Layer 8 of a small transformer language model trained on English Wikipedia (22 layers, counted from 0, width 128).
A neuron's activation on a vector x is GELU(weights . x + bias), where the dot is the dot product.

Input weights of the MLP neurons that the questions are about. A number n stands for (n - 500) times 0.00053.
n54 (bias -0.201): 355,634,559,543,648,450,780,676,621,539,255,473,643,574,588,542,454,452,527,352,507,440,374,477,496,547,619,496,525,671,330,268,576,460,424,423,401,474,291,463,617,628,535,683,408,500,467,453,177,396,521,358,450,500,749,547,631,521,557,476,379,352,381,407,391,404,467,373,493,543,431,789,446,708,555,564,815,378,347,479,738,831,548,504,372,500,461,599,400,423,607,265,366,800,410,580,338,382,677,571,647,396,396,573,529,558,750,557,295,307,533,744,443,312,641,500,332,577,265,636,467,542,571,504,326,484,477,667
n99 (bias -0.264): 378,679,616,417,577,530,352,275,302,808,620,575,442,533,729,427,479,136,681,440,621,465,564,296,657,500,517,550,612,603,488,727,651,398,522,394,356,581,431,486,402,318,504,370,324,548,738,294,553,443,509,373,479,326,322,472,422,416,532,500,355,477,463,545,335,605,504,538,761,594,699,588,354,541,548,683,504,728,763,573,422,454,443,567,353,552,611,492,277,363,387,480,304,376,371,511,592,521,271,632,237,602,447,482,446,609,302,486,422,480,466,274,703,496,492,600,386,521,585,420,717,508,657,249,313,625,582,738
n103 (bias -0.087): 496,548,721,723,313,619,419,576,475,627,523,578,527,516,454,471,376,570,814,515,666,500,432,537,562,304,811,461,745,601,581,589,667,508,521,360,515,514,273,568,329,592,463,337,473,538,586,404,396,592,440,553,436,397,367,182,423,410,419,390,533,578,504,504,515,693,476,664,640,209,527,560,500,458,567,426,592,392,459,532,296,421,343,375,473,267,452,162,690,441,373,232,468,624,492,583,507,328,531,532,390,335,477,355,747,563,288,481,573,489,307,476,566,668,571,800,472,535,492,521,563,595,597,357,390,481,518,500
n289 (bias -0.233): 597,431,661,173,623,436,527,588,376,539,761,586,245,297,437,467,792,412,250,393,300,267,693,381,393,534,486,714,469,504,335,531,454,694,396,271,461,562,596,616,643,419,610,640,344,179,310,419,270,319,403,533,306,495,632,695,297,568,492,557,799,251,611,228,741,572,728,656,540,623,379,569,496,518,254,512,434,607,733,713,385,768,549,539,385,587,157,632,344,606,588,579,583,452,401,465,546,264,420,602,561,480,425,628,681,336,675,533,552,634,418,627,397,578,395,569,315,415,477,554,577,492,599,470,393,622,555,666
n358 (bias -0.258): 363,348,452,672,566,633,621,521,801,411,443,195,617,523,286,291,458,560,426,414,537,542,440,602,733,337,687,789,406,513,754,733,424,509,536,207,400,571,437,388,818,641,452,496,319,213,681,612,513,637,440,129,505,294,496,357,453,432,539,790,557,496,480,527,411,412,614,471,585,538,482,676,688,368,357,504,509,500,392,407,366,623,319,452,496,548,423,377,648,547,580,27,523,496,410,700,696,515,833,623,526,276,544,496,604,400,697,419,509,357,322,486,729,431,674,465,278,513,606,371,500,479,608,751,520,518,373,718

Each question shows a token from some text and the vector x that enters the MLP there. A number n stands for (n - 500) times 0.019.

".": 409,486,459,492,378,546,504,471,481,506,564,538,499,472,521,523,497,581,502,641,614,505,573,567,494,530,522,396,485,463,428,534,512,541,406,559,551,664,488,490,420,505,405,429,568,603,546,513,558,468,601,549,537,447,440,491,510,554,444,573,496,497,475,462,495,476,545,443,421,551,475,348,451,473,396,424,454,441,476,496,520,494,506,518,499,543,503,501,520,501,433,529,494,532,523,464,263,497,544,408,510,492,472,464,456,541,389,519,525,437,434,499,579,690,460,520,479,486,507,521,608,513,437,533,513,484,593,427
Which neuron fires most, and how strongly? n103, at about 0.48

" on": 463,513,667,559,455,447,496,443,504,527,549,535,510,473,469,581,506,577,515,483,519,531,481,448,482,547,468,428,444,476,494,507,577,656,434,509,499,718,439,310,475,493,339,466,592,504,555,556,571,488,514,413,523,437,424,411,556,430,627,436,493,632,512,554,475,546,572,436,435,426,481,428,403,396,418,350,516,558,506,516,469,478,485,463,527,518,522,476,530,543,393,594,475,570,423,432,493,770,480,555,496,577,489,588,461,452,497,580,546,439,484,486,571,470,459,573,483,553,513,487,491,386,469,433,589,602,444,457
Which two neurons fire most, strongest first? n99, n103

"\n": 506,497,469,515,526,387,517,563,457,431,516,504,503,510,408,563,563,562,553,515,526,557,458,534,535,484,469,438,530,469,507,564,527,613,407,482,565,446,486,529,508,496,280,524,517,560,497,485,461,492,612,600,494,448,535,486,605,533,393,484,481,505,536,531,461,558,537,552,470,560,475,404,408,504,441,458,510,481,522,513,498,424,488,484,477,508,510,501,458,418,542,488,554,433,508,484,400,462,569,366,472,563,492,531,480,551,439,598,552,524,460,465,504,485,466,568,496,527,440,537,453,463,438,516,491,519,412,583
Which neuron lights up most? n103

"berg": 449,422,620,471,528,554,519,489,434,400,544,487,526,496,556,608,507,655,502,450,461,587,486,569,508,599,413,415,449,541,504,400,451,561,432,597,488,558,465,341,526,547,446,541,559,580,524,464,479,475,590,471,485,485,601,527,546,489,427,475,481,455,508,502,549,538,478,449,388,565,475,409,434,516,488,485,508,466,442,446,563,474,557,539,493,617,508,448,460,442,478,454,370,464,470,522,264,698,545,394,542,535,464,654,511,514,471,762,450,493,521,529,415,496,522,454,597,555,414,574,423,399,559,447,544,701,387,374
Which neuron lights up most? n54

"\"": 422,569,475,440,513,509,478,556,512,451,445,482,427,467,418,468,494,441,501,472,507,569,620,454,540,479,473,390,504,390,508,534,529,548,451,567,531,585,398,457,541,549,398,495,460,523,552,455,484,446,603,546,404,465,534,425,611,512,514,508,566,581,472,565,507,559,551,481,486,652,401,565,435,581,430,391,561,414,450,547,535,503,514,521,502,536,489,524,467,478,450,452,575,428,447,416,378,468,424,444,511,566,489,606,570,428,525,556,623,568,468,363,527,482,508,545,460,480,509,557,512,472,367,541,491,577,388,468
Which neuron lights up most? n289

" as": 462,480,621,458,502,566,472,596,442,464,456,615,512,610,475,418,504,641,526,350,662,486,682,510,459,544,382,315,474,484,440,510,528,541,408,472,478,665,544,569,518,515,340,493,700,508,489,489,458,445,540,474,460,484,544,480,498,574,485,379,540,548,464,544,497,562,601,429,497,559,486,366,462,468,525,340,495,473,498,481,458,454,561,432,449,558,476,538,525,475,545,537,403,506,473,358,412,606,456,452,542,540,493,604,586,357,461,685,511,440,492,633,471,456,541,523,479,435,485,524,522,465,539,457,575,531,549,500
Which neuron lights up most? n289

" of": 387,523,482,455,590,557,534,527,473,451,503,561,478,516,501,470,492,515,583,607,653,425,515,524,433,552,478,461,410,490,536,523,447,595,468,542,490,694,491,296,465,484,282,437,575,527,514,528,546,457,548,447,583,454,552,487,519,399,396,462,463,580,496,569,492,563,536,441,444,510,491,435,557,501,481,608,486,558,539,507,477,456,491,525,464,547,449,509,470,454,479,470,401,548,466,439,503,786,524,439,418,492,459,594,399,476,455,626,535,430,440,361,592,531,457,505,588,482,504,441,531,504,465,477,618,507,500,493
Which neuron fires most, and how strongly? n99, at about 1.1

" ft": 437,452,618,496,481,530,502,657,473,427,459,546,555,370,517,488,447,591,488,577,608,591,532,608,483,559,470,420,604,471,450,514,459,515,323,634,568,557,530,442,526,476,380,503,467,524,566,520,517,378,553,505,465,456,540,631,507,542,497,490,613,545,443,508,424,519,506,407,341,564,438,523,555,567,484,416,620,512,468,442,541,528,614,478,454,537,480,444,496,351,468,572,471,537,524,470,414,472,539,411,565,420,512,533,447,547,361,623,552,396,438,442,579,506,549,467,473,434,611,531,514,445,455,402,528,567,515,493
Which neuron fires most, and how strongly? n54, at about 0.49

"action": 414,472,471,582,476,516,530,595,533,406,525,493,438,505,459,454,568,537,504,591,523,628,454,540,477,513,507,378,333,495,537,493,479,573,449,641,576,600,534,297,497,562,430,455,618,556,444,512,465,579,544,409,533,515,506,461,563,496,525,499,476,585,529,471,422,486,521,373,287,630,531,389,392,497,416,407,456,474,422,455,510,497,478,598,491,502,561,411,546,355,479,438,410,571,508,537,413,522,558,433,518,643,552,671,477,487,613,587,520,409,492,430,548,473,477,588,547,524,576,576,425,424,501,515,665,591,324,458
Which neuron fires most, and how strongly? n358, at about 0.3

" also": 482,543,480,449,469,475,462,556,493,444,614,481,544,445,483,483,464,538,481,495,564,452,537,510,460,509,351,271,560,557,550,460,479,503,365,547,578,700,441,542,506,509,360,503,543,502,493,516,479,549,546,544,531,474,531,502,562,522,499,484,494,577,495,531,484,556,470,402,469,478,434,440,512,447,504,484,491,625,481,546,459,316,575,525,475,451,560,449,435,444,414,426,375,513,475,483,463,684,428,295,548,593,548,479,399,524,431,594,533,385,528,577,536,502,521,587,578,520,416,546,459,543,513,543,475,639,466,737
Which neuron fires most, and how strongly? n99, at about 0.11

" in": 408,505,543,557,501,592,524,551,489,458,512,571,536,545,489,528,481,504,550,552,550,560,474,486,474,549,370,637,466,506,456,424,510,486,488,605,509,647,588,468,485,499,273,373,555,589,470,605,508,421,542,459,481,480,513,435,490,448,435,491,565,613,474,560,468,596,476,430,396,479,571,403,460,542,538,431,482,432,530,533,501,513,541,466,490,585,439,548,532,389,437,603,393,472,512,294,426,716,461,474,466,617,493,599,415,498,482,592,476,403,472,420,497,519,419,494,500,459,534,539,594,517,508,429,604,509,579,509
Which neuron fires most, and how strongly? n99, at about 0.2

"ily": 445,462,467,548,465,495,488,534,522,330,501,495,499,531,508,493,512,654,455,486,548,565,460,643,517,523,408,428,370,487,474,419,407,556,431,510,478,610,500,149,542,513,440,519,655,466,538,565,488,518,581,453,573,485,558,578,565,545,469,532,508,497,522,501,483,516,532,430,501,614,541,342,504,521,383,502,529,544,484,482,531,495,550,498,470,527,592,372,460,364,483,456,363,570,463,452,338,602,535,514,486,451,506,467,513,487,486,642,533,430,523,403,519,515,465,505,566,547,491,527,470,505,463,513,550,778,318,604
Which neuron fires most, and how strongly? n358, at about 0.73